Layer 8 of a small transformer language model trained on English Wikipedia (12 layers, counted from 0, width 128).
A neuron's activation on a vector x is GELU(weights . x + bias), where the dot is the dot product.

Input weights of the MLP neurons that the questions are about. A number n stands for (n - 500) times 0.0015.
n10 (bias -0.269): 275 466 500 522 644 456 683 513 505 575 421 363 663 520 104 478 597 505 576 546 491 393 513 468 475 105 516 473 513 537 577 491 796 491 570 248 442 513 450 278 423 608 814 607 560 390 433 531 328 557 355 420 416 434 450 592 897 513 463 248 509 599 598 306 470 308 794 657 359 442 443 256 619 273 483 792 429 554 759 578 608 404 769 667 409 344 407 347 505 500 368 399 540 315 464 526 508 505 389 662 477 595 429 413 204 334 69 513 619 582 586 504 798 407 522 366 583 544 409 772 590 539 218 529 522 265 549 361
n52 (bias -0.252): 675 375 601 524 455 516 626 629 529 488 377 556 541 670 586 508 404 550 599 591 318 416 524 236 610 492 543 549 402 566 525 320 445 670 476 606 540 557 428 335 610 305 631 706 677 448 359 496 448 595 353 447 552 474 553 464 315 697 348 709 361 695 360 333 481 407 432 492 689 629 675 624 309 471 185 457 604 407 599 553 676 315 132 349 266 449 677 323 607 429 500 413 480 570 520 336 552 492 520 731 492 392 300 336 586 500 241 393 456 496 659 453 492 492 456 500 500 418 688 334 213 520 399 146 560 452 480 776
n63 (bias -0.053): 449 339 568 826 669 496 581 575 561 512 417 559 746 259 349 546 516 624 429 484 450 516 582 553 560 433 507 561 527 577 524 303 426 500 325 452 599 537 262 407 551 400 669 608 306 433 524 322 535 434 536 552 207 746 492 301 523 680 382 507 656 412 540 500 573 572 627 655 614 599 484 476 359 557 321 426 524 396 392 476 612 358 576 480 727 388 199 621 537 465 473 364 516 435 492 396 755 630 107 310 508 412 370 673 403 545 228 610 555 454 395 407 464 603 372 448 741 481 438 363 676 601 739 427 263 524 307 388
n81 (bias -0.087): 515 345 301 613 500 642 455 489 523 368 519 405 507 554 362 578 564 897 352 708 639 359 545 434 532 390 513 418 578 508 547 519 452 673 650 508 504 389 564 489 549 496 545 680 580 564 423 553 519 597 51 353 397 881 739 425 453 584 559 444 631 700 451 504 618 726 355 355 667 439 444 276 391 562 437 474 546 508 590 527 481 652 243 628 648 396 603 616 574 504 602 530 436 559 593 352 484 566 599 580 274 408 345 723 630 445 419 666 386 500 407 634 361 587 512 769 377 422 563 556 559 586 404 434 462 675 390 658
n87 (bias -0.119): 475 681 638 599 433 480 557 378 517 545 459 744 453 456 666 302 612 500 382 351 552 413 574 240 559 488 606 509 488 402 407 735 512 215 157 672 562 437 367 459 508 585 669 396 405 492 387 347 607 365 314 412 454 639 702 439 596 624 526 466 545 370 683 564 304 529 417 447 466 433 389 182 521 716 748 321 687 304 579 529 447 330 550 471 661 342 704 345 436 237 321 455 516 428 763 447 386 398 458 285 275 458 847 369 427 349 538 508 310 600 361 350 470 289 529 513 602 606 528 676 343 484 199 580 488 517 731 445
n101 (bias -0.221): 597 407 620 601 401 379 254 573 601 285 496 258 320 613 533 231 627 464 359 632 327 675 613 623 585 547 775 596 142 246 443 612 517 500 672 552 526 685 552 604 601 475 445 500 484 441 496 169 589 605 487 563 598 571 690 681 414 566 430 519 428 599 453 529 681 483 206 195 325 675 441 373 390 687 82 521 509 599 438 422 554 391 410 129 603 371 590 479 408 610 296 513 415 232 674 434 343 649 547 353 242 721 394 329 500 663 496 517 368 541 569 550 569 640 453 393 337 558 400 378 471 462 543 512 355 509 492 625
n105 (bias -0.100): 649 369 516 656 572 597 697 440 593 500 598 649 385 577 581 408 563 796 515 464 451 354 415 415 556 539 256 456 581 358 496 427 515 783 446 580 500 493 637 469 486 466 445 468 575 531 682 598 402 616 628 426 453 478 396 652 549 572 326 471 239 524 634 489 260 520 547 701 891 464 512 547 473 536 562 527 366 504 554 634 408 403 294 243 507 719 670 500 649 290 395 430 422 523 383 385 595 536 638 315 464 756 339 438 562 500 572 636 461 450 656 357 600 355 540 846 562 566 327 722 424 636 698 297 221 319 402 675
n141 (bias -0.195): 289 445 479 500 272 271 586 185 534 690 719 496 445 353 492 516 347 500 642 479 596 413 734 414 524 525 415 556 589 363 406 744 635 647 152 546 667 209 602 504 466 573 616 483 336 541 643 371 471 479 555 486 579 357 369 533 572 701 675 603 274 319 717 552 452 806 517 549 338 609 442 670 636 513 373 732 542 412 405 507 342 457 496 525 477 760 262 643 380 619 496 660 558 448 287 557 672 359 475 448 462 616 641 391 296 269 555 669 438 637 504 802 487 546 567 458 680 292 419 405 355 701 408 420 458 617 309 437
n144 (bias -0.181): 511 348 378 786 656 598 531 574 735 518 514 457 513 683 538 427 539 452 432 383 345 514 553 460 399 450 532 471 507 658 431 483 528 615 619 598 539 439 446 325 497 514 295 410 531 359 410 500 479 468 815 579 440 503 352 651 654 448 452 337 472 651 661 421 655 468 425 252 668 614 553 557 337 515 465 448 361 332 503 469 573 222 615 468 497 577 546 374 489 518 623 686 468 524 369 542 659 511 464 373 551 546 472 181 538 418 626 313 383 545 493 437 406 706 838 568 517 825 500 493 621 532 579 546 382 361 504 507
n150 (bias -0.175): 365 255 500 680 610 607 385 830 374 231 495 523 363 796 278 496 676 202 479 626 666 586 509 686 461 332 484 658 500 905 481 540 638 564 375 702 514 607 291 722 413 760 545 377 678 334 422 392 509 362 509 533 523 344 330 285 274 662 728 653 527 509 514 737 553 550 559 327 291 386 338 306 612 551 558 407 550 277 389 488 337 821 614 545 521 522 355 611 282 410 621 388 441 452 718 341 519 728 623 544 407 462 523 618 695 409 413 873 410 737 399 398 339 712 541 418 362 678 527 554 513 246 660 608 355 446 405 505
n294 (bias -0.168): 491 595 443 418 147 389 547 488 361 522 617 413 541 715 164 678 201 690 488 625 492 691 547 558 673 213 792 696 441 504 402 686 572 447 568 681 757 492 594 734 548 758 452 662 517 478 312 578 616 783 535 425 561 787 262 491 417 517 473 639 582 830 596 677 374 526 500 466 393 517 651 517 233 314 449 453 413 622 591 599 504 563 360 672 504 521 487 538 300 668 488 316 465 471 491 521 284 179 718 454 553 589 548 387 436 288 500 522 517 163 425 589 659 561 592 702 462 419 602 766 344 547 644 508 570 517 457 482
n322 (bias -0.244): 311 514 543 599 283 608 262 207 691 189 675 268 496 609 388 653 747 679 396 304 390 410 514 407 405 486 492 505 533 480 627 802 318 553 608 336 433 406 289 337 709 356 453 495 514 161 606 590 736 247 442 371 357 522 582 439 582 569 480 413 580 495 476 408 601 433 624 486 602 815 429 495 817 685 430 631 419 318 669 821 458 637 558 368 522 714 304 575 729 538 782 238 434 371 422 277 704 451 552 601 598 460 638 584 523 423 110 731 519 242 539 318 689 557 567 678 743 477 611 279 435 547 773 377 405 372 344 187
n384 (bias -0.064): 500 380 403 430 485 402 438 479 527 412 574 559 661 680 740 471 345 512 584 649 536 370 654 366 496 340 457 652 381 84 511 623 547 492 328 383 414 202 367 475 463 338 611 429 585 555 388 437 754 511 591 412 337 583 462 375 457 410 611 442 544 594 526 561 428 291 756 496 394 448 287 574 463 310 518 605 467 649 557 237 478 428 590 606 538 446 541 580 683 540 717 613 658 532 492 590 385 420 552 685 443 514 581 348 743 294 361 478 493 590 587 540 440 544 474 414 558 420 399 760 389 237 545 517 533 478 493 669
n405 (bias -0.231): 538 729 572 687 481 400 263 572 438 496 605 688 315 707 578 669 312 398 400 609 562 406 526 516 525 474 300 624 257 492 380 511 507 385 615 707 492 557 482 507 476 452 331 439 587 231 344 541 470 601 319 686 568 623 389 407 453 606 613 583 582 611 617 515 343 720 413 585 496 454 283 526 324 349 411 659 421 724 528 639 478 302 348 608 532 500 530 270 558 343 424 567 372 438 411 603 474 648 610 482 496 511 579 222 419 446 435 627 466 427 454 359 331 560 687 656 455 567 463 668 346 489 363 646 485 640 191 382
n412 (bias -0.132): 496 605 418 415 616 323 512 508 327 702 610 366 373 471 600 532 663 496 527 580 370 488 427 437 539 463 576 613 568 525 375 620 624 521 251 488 451 488 254 460 792 385 557 512 547 500 591 431 212 625 853 446 300 341 384 254 319 445 437 586 504 736 373 464 457 389 275 276 303 430 540 471 443 442 396 480 684 726 556 618 468 525 747 488 364 672 381 243 437 354 516 758 411 334 521 715 704 462 557 343 659 530 573 679 488 430 343 472 337 334 234 452 558 581 875 492 335 476 532 609 635 540 611 342 541 435 447 690
n455 (bias -0.107): 657 455 336 830 465 311 458 423 650 547 839 615 793 726 496 517 389 362 658 663 451 526 479 478 540 368 594 478 696 171 273 417 688 431 479 699 624 762 303 571 379 529 525 672 418 703 522 521 381 668 335 535 231 397 478 534 418 512 772 410 627 357 526 529 723 745 740 492 207 534 614 385 606 146 454 266 650 573 636 534 442 566 461 441 361 446 757 315 202 711 516 332 513 570 404 425 452 557 603 426 412 464 623 496 508 390 401 542 406 637 491 366 304 398 634 448 500 420 479 530 256 500 620 524 491 449 364 621
n474 (bias -0.136): 345 476 445 642 637 575 545 348 496 688 362 483 301 437 657 336 542 870 700 596 529 158 283 483 664 487 537 691 681 439 271 652 450 560 301 474 365 548 552 566 577 496 336 445 403 705 487 479 563 579 517 497 521 276 731 387 605 369 656 631 437 466 568 398 610 453 534 430 742 733 446 462 768 668 301 562 306 402 604 670 360 400 538 609 527 405 610 608 487 454 585 375 580 329 737 549 768 539 390 427 634 539 268 331 314 496 504 467 727 422 659 608 517 256 504 636 309 318 335 642 741 641 470 337 749 690 580 457
n481 (bias -0.348): 482 457 668 625 532 615 553 713 579 433 531 433 496 647 381 662 881 608 688 273 478 518 469 509 504 594 588 560 662 722 698 680 584 68 491 368 333 436 301 571 418 653 384 658 258 442 450 455 634 531 422 533 621 391 413 527 344 626 444 751 260 969 414 626 504 563 550 249 532 563 660 208 196 610 721 544 392 509 623 669 553 657 378 460 367 535 482 527 528 540 569 203 348 604 293 658 500 509 401 487 334 533 504 164 363 401 477 331 469 705 409 407 715 648 396 568 420 288 579 705 513 620 319 512 163 446 563 332
n496 (bias -0.214): 471 514 658 638 689 669 389 531 680 547 395 358 424 358 303 447 587 538 479 677 380 380 565 530 414 551 484 687 468 451 384 689 403 518 374 648 467 514 586 690 263 585 471 412 472 439 511 515 283 432 333 443 445 425 478 406 447 373 635 423 587 585 551 677 465 522 452 457 549 570 392 635 489 489 235 518 270 232 354 743 518 500 478 522 595 536 460 518 279 323 476 755 707 426 493 728 500 474 416 426 279 574 322 439 611 437 467 540 522 486 266 682 470 704 459 599 557 468 600 413 525 392 312 604 730 620 456 729
n504 (bias -0.201): 547 717 604 639 433 537 596 407 322 375 351 313 518 405 628 641 467 290 731 674 685 332 449 842 602 650 512 692 368 659 366 473 353 557 343 215 369 478 509 220 680 741 509 203 540 662 575 607 658 855 762 389 481 713 305 311 469 509 341 718 565 713 425 636 410 462 495 459 529 622 593 449 152 553 619 592 622 665 474 660 368 385 358 500 383 646 416 698 606 653 419 256 300 518 443 463 609 303 603 540 346 669 295 365 445 451 803 760 621 577 600 431 529 561 401 387 155 587 619 227 79 412 538 552 561 528 705 481
n506 (bias -0.033): 434 552 736 550 398 599 394 682 496 492 670 650 795 522 512 374 625 361 429 496 492 425 582 431 532 391 337 354 610 406 577 639 275 361 220 627 161 362 779 734 274 618 438 500 400 483 614 583 517 418 683 329 467 702 873 343 460 484 534 504 529 711 86 472 484 731 554 439 517 328 488 413 197 393 369 504 563 542 435 581 353 259 412 645 574 529 538 360 659 488 612 508 322 561 436 480 374 444 433 468 431 392 700 434 296 368 449 355 454 715 606 676 394 492 567 470 385 295 427 541 561 484 753 450 726 404 475 513

Each question shows a token from some text and the vector x that enters the MLP there. A number n stands for (n - 500) times 0.0092.

"as": 601 605 503 465 434 462 497 447 514 601 532 468 434 294 707 557 555 618 605 401 626 560 537 381 613 491 253 592 602 558 561 476 519 456 523 456 554 735 608 619 344 391 637 520 506 462 453 424 620 447 640 443 612 474 453 400 444 423 495 370 444 425 475 591 338 512 521 482 436 566 650 422 531 411 484 582 520 622 430 398 636 415 507 453 312 495 510 620 585 303 420 634 596 544 606 474 429 370 471 640 497 366 474 756 345 437 562 524 500 297 529 495 430 592 548 421 403 418 514 553 527 608 565 539 293 459 490 535
Which neuron fires most, and how strongly? n412, at about 2

"ee": 603 652 560 507 566 514 423 422 542 649 570 395 473 276 518 602 467 664 696 561 639 574 529 501 579 556 398 445 643 589 499 499 263 496 573 508 615 471 521 556 441 436 569 429 666 455 566 482 480 406 668 601 538 452 436 554 390 393 640 429 536 393 453 492 337 379 448 416 419 660 552 486 530 522 476 479 519 534 346 242 692 405 477 537 370 541 524 541 497 315 381 628 583 640 498 404 288 444 448 606 538 375 475 736 387 664 474 432 476 389 557 387 430 699 514 513 419 422 639 495 628 436 512 687 403 345 572 457
Which neuron lights up most? n412

"-": 476 458 513 513 574 413 475 504 632 540 422 412 421 419 632 711 546 731 673 491 517 497 578 563 548 565 339 544 523 510 591 487 400 599 513 643 530 515 584 533 380 405 578 501 555 575 451 519 558 476 589 667 517 396 609 617 430 348 442 434 459 454 475 542 459 571 499 459 521 530 481 330 602 390 545 606 408 445 455 313 514 476 510 548 365 489 469 541 536 532 418 603 535 559 466 280 328 325 452 593 461 472 509 663 311 616 526 369 545 400 467 382 441 544 495 552 431 444 549 468 580 632 544 691 518 455 497 465
Which neuron lights up most? n474

" s": 662 658 506 550 563 590 416 361 563 499 367 395 444 360 586 517 512 698 655 320 571 574 473 616 631 476 323 543 493 503 536 421 375 560 593 506 524 565 554 544 378 478 517 495 641 533 350 565 546 560 564 580 469 402 537 556 335 350 547 128 593 505 435 640 528 580 585 451 540 488 455 356 635 433 507 689 435 529 511 292 580 411 530 629 397 476 413 517 535 397 404 501 590 551 514 353 507 452 531 594 432 423 475 660 352 539 480 447 559 404 519 545 521 471 659 521 481 469 582 561 533 561 501 603 404 340 447 529
Which neuron lights up most? n10

" St": 499 510 500 560 581 544 453 400 472 540 404 440 405 284 576 445 616 634 518 384 498 612 494 614 640 557 297 515 462 496 481 503 465 502 706 512 515 590 671 612 339 455 616 592 686 531 414 436 446 526 600 640 656 413 535 546 402 384 466 453 660 423 460 639 479 553 551 423 465 533 470 466 553 470 469 601 358 542 360 337 522 412 536 645 284 487 535 439 496 393 377 662 592 593 585 387 90 489 508 573 518 387 542 612 507 710 441 507 514 499 519 492 483 635 532 520 322 345 636 509 508 467 506 653 378 457 421 464
Which three neurons fire most, strongest first? n101, n496, n405

"ress": 532 548 622 358 509 527 479 439 491 469 456 416 443 253 551 674 521 699 761 419 599 527 557 456 685 578 458 470 564 530 459 341 396 563 599 576 467 663 581 481 338 331 582 624 479 619 395 466 595 457 636 760 451 363 647 591 502 468 432 449 474 445 482 604 428 544 642 440 459 528 581 479 623 443 578 439 481 530 460 391 630 450 498 510 393 510 636 643 536 396 447 600 450 442 604 372 146 449 473 614 616 211 442 573 441 419 515 464 536 497 494 432 450 459 545 463 304 464 563 407 560 534 521 590 484 395 493 593
The two highest activations, in order: n52, n474

".": 584 616 526 464 542 516 366 407 476 522 494 443 392 471 650 529 586 654 532 495 541 628 473 604 534 528 296 521 575 529 521 480 421 482 455 534 485 585 551 431 458 398 519 599 636 530 412 473 633 453 651 529 468 387 509 625 511 563 541 434 535 385 562 459 536 463 629 392 447 532 460 454 636 519 597 535 527 396 471 302 604 448 527 554 299 572 439 476 525 385 407 567 438 614 594 288 336 421 509 714 584 244 483 716 387 639 443 409 572 416 537 469 431 674 576 474 461 397 606 497 492 598 613 609 478 401 439 315
Which neuron lights up most? n322

" was": 462 594 514 583 591 489 485 465 479 507 410 397 385 228 449 535 503 523 683 395 504 532 481 611 555 626 448 461 518 542 554 375 379 462 475 712 551 618 587 502 379 410 617 582 594 607 532 533 497 479 680 658 527 402 576 606 402 495 545 415 601 500 365 604 476 476 512 388 507 600 465 442 556 404 465 552 384 520 487 355 549 485 518 515 569 576 524 458 558 454 331 544 527 672 502 283 382 334 401 608 541 382 410 712 526 610 463 462 458 518 508 431 435 541 583 423 416 329 566 604 606 610 600 581 473 465 476 522
Which neuron fires most, and how strongly? n63, at about 1.3

" |": 558 566 603 517 572 555 511 464 431 511 493 419 398 282 564 651 541 618 724 389 594 464 540 502 616 545 339 444 625 540 486 439 404 523 554 634 592 529 595 625 351 487 496 550 656 532 483 516 465 439 818 646 525 375 538 498 350 415 530 367 533 436 463 606 500 470 505 422 541 457 574 470 462 458 552 485 525 532 463 172 629 441 578 555 534 432 507 506 487 440 364 628 600 576 452 290 409 436 583 619 472 317 488 571 461 616 433 544 453 439 448 401 400 589 539 417 440 433 505 471 584 568 588 734 393 416 395 420
Which neuron fires most, and how strongly? n150, at about 0.6

"0": 551 631 588 517 486 426 444 448 557 582 572 432 459 297 529 656 372 619 734 456 566 559 555 513 619 512 433 604 623 487 553 387 520 528 607 694 643 642 530 500 442 386 426 540 581 537 309 437 562 448 547 751 430 390 554 543 308 404 435 452 547 474 497 547 410 608 539 391 455 582 627 404 533 527 554 577 462 453 421 403 535 506 530 554 350 558 610 487 358 520 306 585 546 555 521 235 336 484 468 609 512 356 488 615 393 613 473 480 469 530 448 492 368 570 537 485 532 525 396 509 530 605 583 684 427 385 473 387
Which neuron lights up most? n455

"ome": 628 563 492 519 436 481 558 370 507 517 503 365 419 257 602 533 551 730 611 471 624 527 569 579 597 485 309 530 555 639 541 560 411 463 682 532 583 573 558 588 475 478 541 520 588 435 455 488 533 555 619 559 614 397 580 477 462 443 479 528 495 431 558 566 373 441 463 503 395 714 555 289 563 437 461 485 523 460 399 375 515 449 506 501 388 554 532 497 580 472 341 497 559 542 497 383 180 368 465 451 593 366 603 734 360 403 497 438 500 291 573 466 444 618 502 507 516 406 554 538 597 555 471 662 420 467 490 564
Which neuron lights up most? n294

"ent": 519 438 451 428 463 542 515 524 513 617 455 440 417 355 617 627 495 703 625 330 673 490 504 496 557 543 383 454 548 532 549 522 383 564 536 601 502 588 493 513 401 476 574 641 686 586 398 501 580 456 661 751 574 435 555 519 339 339 632 358 560 447 510 606 388 395 541 373 381 629 518 451 575 359 476 476 514 519 460 391 562 444 531 524 279 511 719 504 535 361 381 564 498 608 530 319 237 443 495 587 564 494 504 771 439 564 511 555 446 482 537 420 428 567 461 482 407 360 470 444 519 555 492 636 433 508 483 588
Which neuron lights up most? n455

" early": 581 510 489 469 499 629 513 393 536 617 565 310 342 357 497 631 589 591 741 435 548 435 605 545 618 503 431 525 476 506 589 485 497 480 634 560 535 643 514 502 427 368 474 537 576 531 327 505 575 374 653 713 555 424 525 484 333 418 582 449 488 505 519 517 413 462 543 446 614 519 547 345 467 513 502 545 476 516 401 278 438 482 457 514 456 582 595 455 476 390 406 523 480 578 509 279 148 420 412 662 571 471 519 795 338 513 464 461 410 490 563 523 416 565 560 511 593 453 554 464 686 615 565 539 467 418 552 557
Which neuron lights up most? n81

" County": 522 532 472 486 573 549 458 424 474 548 421 426 381 324 669 573 505 561 579 424 634 527 468 594 530 542 329 483 579 503 505 500 419 490 562 572 533 638 549 525 317 494 623 466 772 548 445 580 594 433 672 719 633 443 516 603 398 375 522 397 512 492 483 575 478 438 607 419 485 574 550 410 481 516 622 517 381 582 579 337 540 362 436 511 355 544 581 448 613 367 315 532 605 614 515 294 278 533 557 741 517 354 513 486 513 554 345 498 540 465 530 462 423 539 562 510 304 454 524 527 598 542 430 727 410 379 466 435
Which neuron fires most, and how strongly? n405, at about 1

" V": 606 548 526 460 538 494 529 397 539 456 439 376 424 282 512 573 563 754 626 373 549 498 480 635 622 472 383 552 484 538 505 372 419 558 618 631 488 581 538 547 372 498 527 433 691 512 318 503 536 362 608 609 526 339 521 543 427 395 495 162 627 457 493 675 603 495 561 449 517 533 538 356 570 505 657 560 518 524 422 296 444 460 552 567 342 564 505 449 603 470 321 584 530 671 491 395 284 420 541 493 483 347 578 497 527 537 533 451 587 490 447 385 452 572 557 469 429 400 614 461 610 544 562 701 570 453 494 441
Which neuron fires most, and how strongly? n144, at about 0.24

"–": 441 592 522 483 531 485 494 423 556 606 528 400 463 220 623 596 460 701 550 360 491 595 553 515 607 563 362 608 572 562 542 435 385 558 651 630 538 472 504 546 332 384 577 581 577 482 403 534 569 475 631 622 527 453 532 537 381 432 453 469 603 479 462 556 435 545 590 385 487 533 448 461 612 357 520 539 530 494 411 279 591 446 577 541 473 563 537 474 511 451 407 569 462 605 531 277 283 315 493 594 502 349 436 552 346 552 458 491 591 664 470 473 435 535 528 470 481 507 540 476 549 634 537 684 535 417 501 425
Which neuron fires most, and how strongly? n506, at about 0.41

"w": 616 689 555 518 515 491 484 401 460 554 524 407 453 357 498 566 563 577 495 272 605 623 503 488 533 567 348 550 508 611 489 522 372 597 695 505 529 482 504 495 508 485 622 573 560 469 443 422 552 343 611 675 450 414 491 464 409 420 422 325 585 525 459 582 587 593 582 449 475 522 575 424 527 415 541 456 473 475 377 429 518 539 543 592 404 624 423 545 544 387 338 535 529 524 560 339 466 460 318 551 568 73 520 806 263 596 558 487 591 447 469 492 457 591 574 524 498 543 542 409 500 534 591 557 591 423 457 545
The two highest activations, in order: n63, n322

" of": 448 580 506 487 565 489 458 450 533 565 466 307 388 350 520 495 541 623 609 370 513 577 532 595 593 489 369 591 506 466 595 453 411 542 649 488 555 599 598 506 368 364 576 455 646 495 480 556 539 399 677 762 546 464 645 610 475 385 458 351 487 519 533 537 524 587 554 367 595 545 492 387 421 395 456 418 477 524 435 354 571 539 499 488 574 562 507 464 521 497 400 602 554 506 443 288 367 428 474 662 501 394 510 798 431 602 451 371 564 463 451 464 532 519 545 427 342 441 610 585 530 660 537 631 537 431 375 490
Which neuron lights up most? n101

"9": 575 585 534 553 508 513 395 507 538 607 507 439 453 411 453 512 495 618 726 437 511 605 459 589 628 533 333 550 464 444 529 419 392 636 558 608 619 791 542 515 413 386 487 568 633 603 290 519 570 428 513 769 501 467 495 515 258 476 440 489 610 509 579 554 412 598 537 397 511 567 506 393 464 572 513 650 488 525 433 347 528 540 529 564 371 513 536 500 490 484 282 517 388 525 474 356 346 360 493 576 543 506 586 660 371 552 494 488 427 447 473 311 384 565 633 524 469 419 401 503 519 657 506 678 451 429 414 496
Which neuron fires most, and how strongly? n405, at about 3.1

"ig": 472 568 482 455 488 507 498 450 461 630 462 511 557 246 562 630 542 629 514 438 595 522 556 431 615 453 281 613 548 590 527 504 365 419 579 569 476 638 549 579 301 459 565 508 503 612 547 515 632 356 582 666 478 461 449 571 307 464 438 281 524 333 441 550 497 601 602 375 408 502 664 377 490 489 529 509 508 579 279 379 409 467 506 500 256 596 514 542 607 428 453 636 573 547 596 476 374 358 470 511 526 412 492 729 488 724 459 592 522 427 644 442 443 678 502 363 387 448 670 477 505 564 503 593 476 500 511 507
Which neuron lights up most? n506

"1": 593 639 582 411 487 498 469 517 561 500 539 415 415 168 457 674 473 586 681 339 590 602 456 550 599 536 492 693 482 519 524 459 464 641 615 633 606 598 563 477 357 384 548 527 537 599 403 436 580 450 506 763 515 438 452 642 401 550 422 461 551 442 467 589 505 446 565 370 511 514 574 481 533 483 446 504 511 484 544 399 472 533 533 600 296 523 578 586 431 499 400 602 532 567 508 244 96 388 479 618 529 419 435 593 572 614 501 399 535 388 520 325 498 567 508 545 403 435 448 450 503 615 654 615 470 439 479 445
Which neuron fires most, and how strongly? n294, at about 2.1

"ett": 612 611 560 502 425 463 461 298 452 619 567 437 503 467 427 594 501 631 721 345 541 697 580 407 560 363 358 522 528 488 482 372 356 523 620 506 567 439 570 528 380 456 634 548 597 567 521 396 565 375 639 692 635 432 559 640 477 419 452 354 509 471 516 636 389 481 492 404 544 587 578 366 508 347 504 582 560 445 292 511 578 373 562 529 409 547 506 540 501 426 376 580 574 590 518 330 338 376 453 689 592 369 440 714 312 616 536 469 469 448 613 563 433 615 498 430 427 436 553 535 580 607 538 595 500 455 445 575
Which neuron lights up most? n141

" A": 599 701 469 516 527 477 458 402 432 550 453 456 401 270 681 547 620 603 610 457 552 485 538 564 669 519 285 452 525 500 514 472 415 438 627 533 567 626 504 489 429 438 556 551 707 491 424 571 424 458 619 615 606 377 526 537 317 442 396 383 546 412 477 707 371 465 488 421 439 543 559 509 604 379 494 601 502 612 397 311 577 548 462 589 311 531 547 536 622 397 413 581 578 517 478 389 433 366 501 546 485 365 584 651 404 582 562 454 477 481 476 432 483 552 567 503 414 402 597 558 469 568 475 821 301 435 404 581
Which neuron fires most, and how strongly? n412, at about 1.5

" (": 466 579 584 457 547 475 535 425 553 500 420 374 570 256 582 615 460 627 604 326 598 615 503 587 671 461 234 558 580 561 489 397 445 585 613 615 597 527 552 615 400 457 564 569 462 602 478 435 522 444 573 592 588 500 558 495 394 448 433 280 630 324 486 630 420 469 543 377 520 634 426 453 565 445 515 545 522 484 470 295 505 390 625 542 428 456 535 499 500 419 407 516 538 627 570 367 299 311 530 617 521 378 405 638 476 566 506 455 598 534 457 452 494 467 571 421 496 503 602 467 560 670 595 774 480 336 499 380
Which neuron fires most, and how strongly? n63, at about 1.3

" Y": 531 666 445 515 558 504 436 472 386 560 486 491 414 336 578 522 481 718 608 420 571 542 550 544 590 536 302 561 586 609 525 505 303 452 659 632 632 537 644 553 348 489 591 495 672 427 436 453 584 468 692 619 443 472 589 621 413 351 565 330 544 416 446 666 389 488 460 359 431 625 513 442 542 404 674 490 537 543 471 185 573 422 495 571 381 503 474 541 465 385 392 633 696 653 465 443 342 441 453 627 476 250 537 542 454 590 494 414 511 418 458 410 408 600 500 525 463 401 604 477 592 461 547 687 443 353 422 484
Which neuron lights up most? n384

"5": 625 599 557 506 500 479 547 464 572 545 571 354 452 167 529 652 436 603 611 451 639 587 503 554 632 528 383 574 667 488 556 344 569 555 662 600 570 606 519 479 387 408 532 451 501 507 358 506 546 410 562 642 510 315 552 521 409 451 441 427 606 468 540 576 439 600 504 363 543 541 642 525 576 534 619 524 482 528 407 362 503 473 557 589 271 473 572 495 437 392 330 500 504 480 514 274 184 430 495 661 577 349 452 650 465 714 435 480 532 581 384 478 416 489 564 532 502 464 526 463 530 606 577 671 400 412 519 396
Which neuron lights up most? n455

" and": 465 473 534 476 543 598 461 437 513 538 386 371 377 361 557 556 541 590 638 453 558 648 503 610 561 532 401 481 604 505 518 426 430 507 543 614 498 568 507 551 444 382 546 513 637 509 400 493 538 508 762 569 528 570 536 583 447 401 546 398 478 388 567 593 485 481 529 459 439 576 482 443 452 370 559 624 394 521 481 255 575 428 553 552 413 546 577 502 532 468 407 566 539 610 439 147 395 456 519 678 511 394 551 746 476 540 490 421 566 445 498 413 420 564 574 499 509 394 585 510 646 559 457 581 454 477 448 457
Which neuron lights up most? n144

"ass": 641 545 482 522 440 581 457 440 516 525 561 362 565 324 495 507 531 721 588 333 596 609 464 564 664 461 350 568 622 575 570 413 380 578 553 515 522 625 615 581 372 326 569 584 542 614 420 448 588 482 565 524 614 382 571 640 334 342 553 287 635 467 454 509 318 518 509 500 476 501 485 360 589 534 615 476 499 442 350 425 506 473 459 606 398 448 645 504 578 409 468 534 460 476 580 359 347 452 589 708 559 330 362 628 434 546 529 582 477 407 521 414 549 503 434 429 429 488 475 549 499 712 573 535 418 386 447 568
Which neuron lights up most? n81

" c": 624 521 553 499 577 577 495 407 447 515 402 315 407 307 559 525 571 681 614 405 628 546 509 541 606 552 258 526 435 503 491 459 476 477 596 584 481 552 537 559 395 446 517 566 584 523 304 424 668 417 640 735 551 409 595 628 400 438 496 349 642 475 468 732 490 491 542 387 407 547 480 406 599 504 462 638 558 549 369 279 538 520 528 536 429 550 542 546 570 528 437 593 550 502 594 286 311 329 408 598 387 403 474 659 342 542 506 506 480 576 510 517 453 517 559 448 399 489 560 479 502 475 523 635 464 525 435 577
Which neuron fires most, and how strongly? n101, at about 2.3

"D": 515 584 502 527 496 490 509 459 504 562 480 346 374 310 633 508 618 772 667 444 550 489 536 555 585 510 294 490 537 607 545 464 374 509 583 578 589 514 594 621 382 515 544 537 598 518 259 407 533 437 518 476 438 429 636 585 405 407 442 347 598 429 494 722 388 435 572 416 493 559 454 347 635 502 596 516 621 463 370 348 496 468 457 511 311 495 532 519 531 521 391 585 606 607 497 400 299 350 538 548 468 393 644 636 380 588 511 421 478 464 416 401 497 606 480 524 434 355 613 550 610 565 567 651 430 466 489 551
Which neuron lights up most? n87

" the": 556 406 634 556 563 544 518 472 583 532 470 438 390 362 503 498 592 638 657 323 506 480 519 629 680 475 469 490 460 503 534 429 522 539 574 576 526 587 500 563 348 490 502 507 622 519 380 531 514 425 623 692 561 425 510 544 423 438 546 482 477 468 436 564 458 485 554 525 496 605 554 370 532 435 648 554 431 410 553 341 455 447 577 563 457 529 469 521 556 374 330 568 551 544 479 158 434 435 560 629 409 453 489 610 483 469 475 454 447 437 469 515 495 576 628 466 451 471 505 521 591 633 527 666 403 420 430 527
Which neuron fires most, and how strongly? n150, at about 1.8

"7": 525 588 521 441 489 461 437 506 611 455 484 407 451 84 556 596 453 584 576 422 602 644 490 546 619 521 412 644 570 512 507 431 476 553 661 560 578 613 531 514 388 403 574 487 508 613 411 475 589 508 523 760 512 463 541 567 417 464 480 419 584 494 513 530 440 476 516 346 478 549 656 466 546 482 436 464 540 498 542 405 539 488 603 607 247 464 576 540 461 472 292 607 553 618 491 208 183 411 470 625 544 490 407 666 541 626 501 426 591 488 535 349 490 534 532 469 425 508 478 438 558 584 579 689 457 378 588 435
Which neuron lights up most? n101

" \"": 474 556 560 407 624 501 526 414 493 554 470 401 421 233 571 632 528 671 619 395 548 547 487 626 544 538 168 553 574 524 490 498 431 539 564 579 569 528 492 534 412 509 604 515 569 521 354 403 499 468 624 528 540 450 650 561 425 466 546 311 664 431 451 630 423 544 543 340 496 545 442 402 639 468 557 569 557 497 435 344 521 494 488 516 624 499 630 484 584 507 323 563 492 630 613 357 264 269 580 533 431 334 526 662 327 565 535 487 505 471 529 460 482 578 633 497 430 404 619 514 525 551 493 609 447 359 461 433
Which neuron lights up most? n87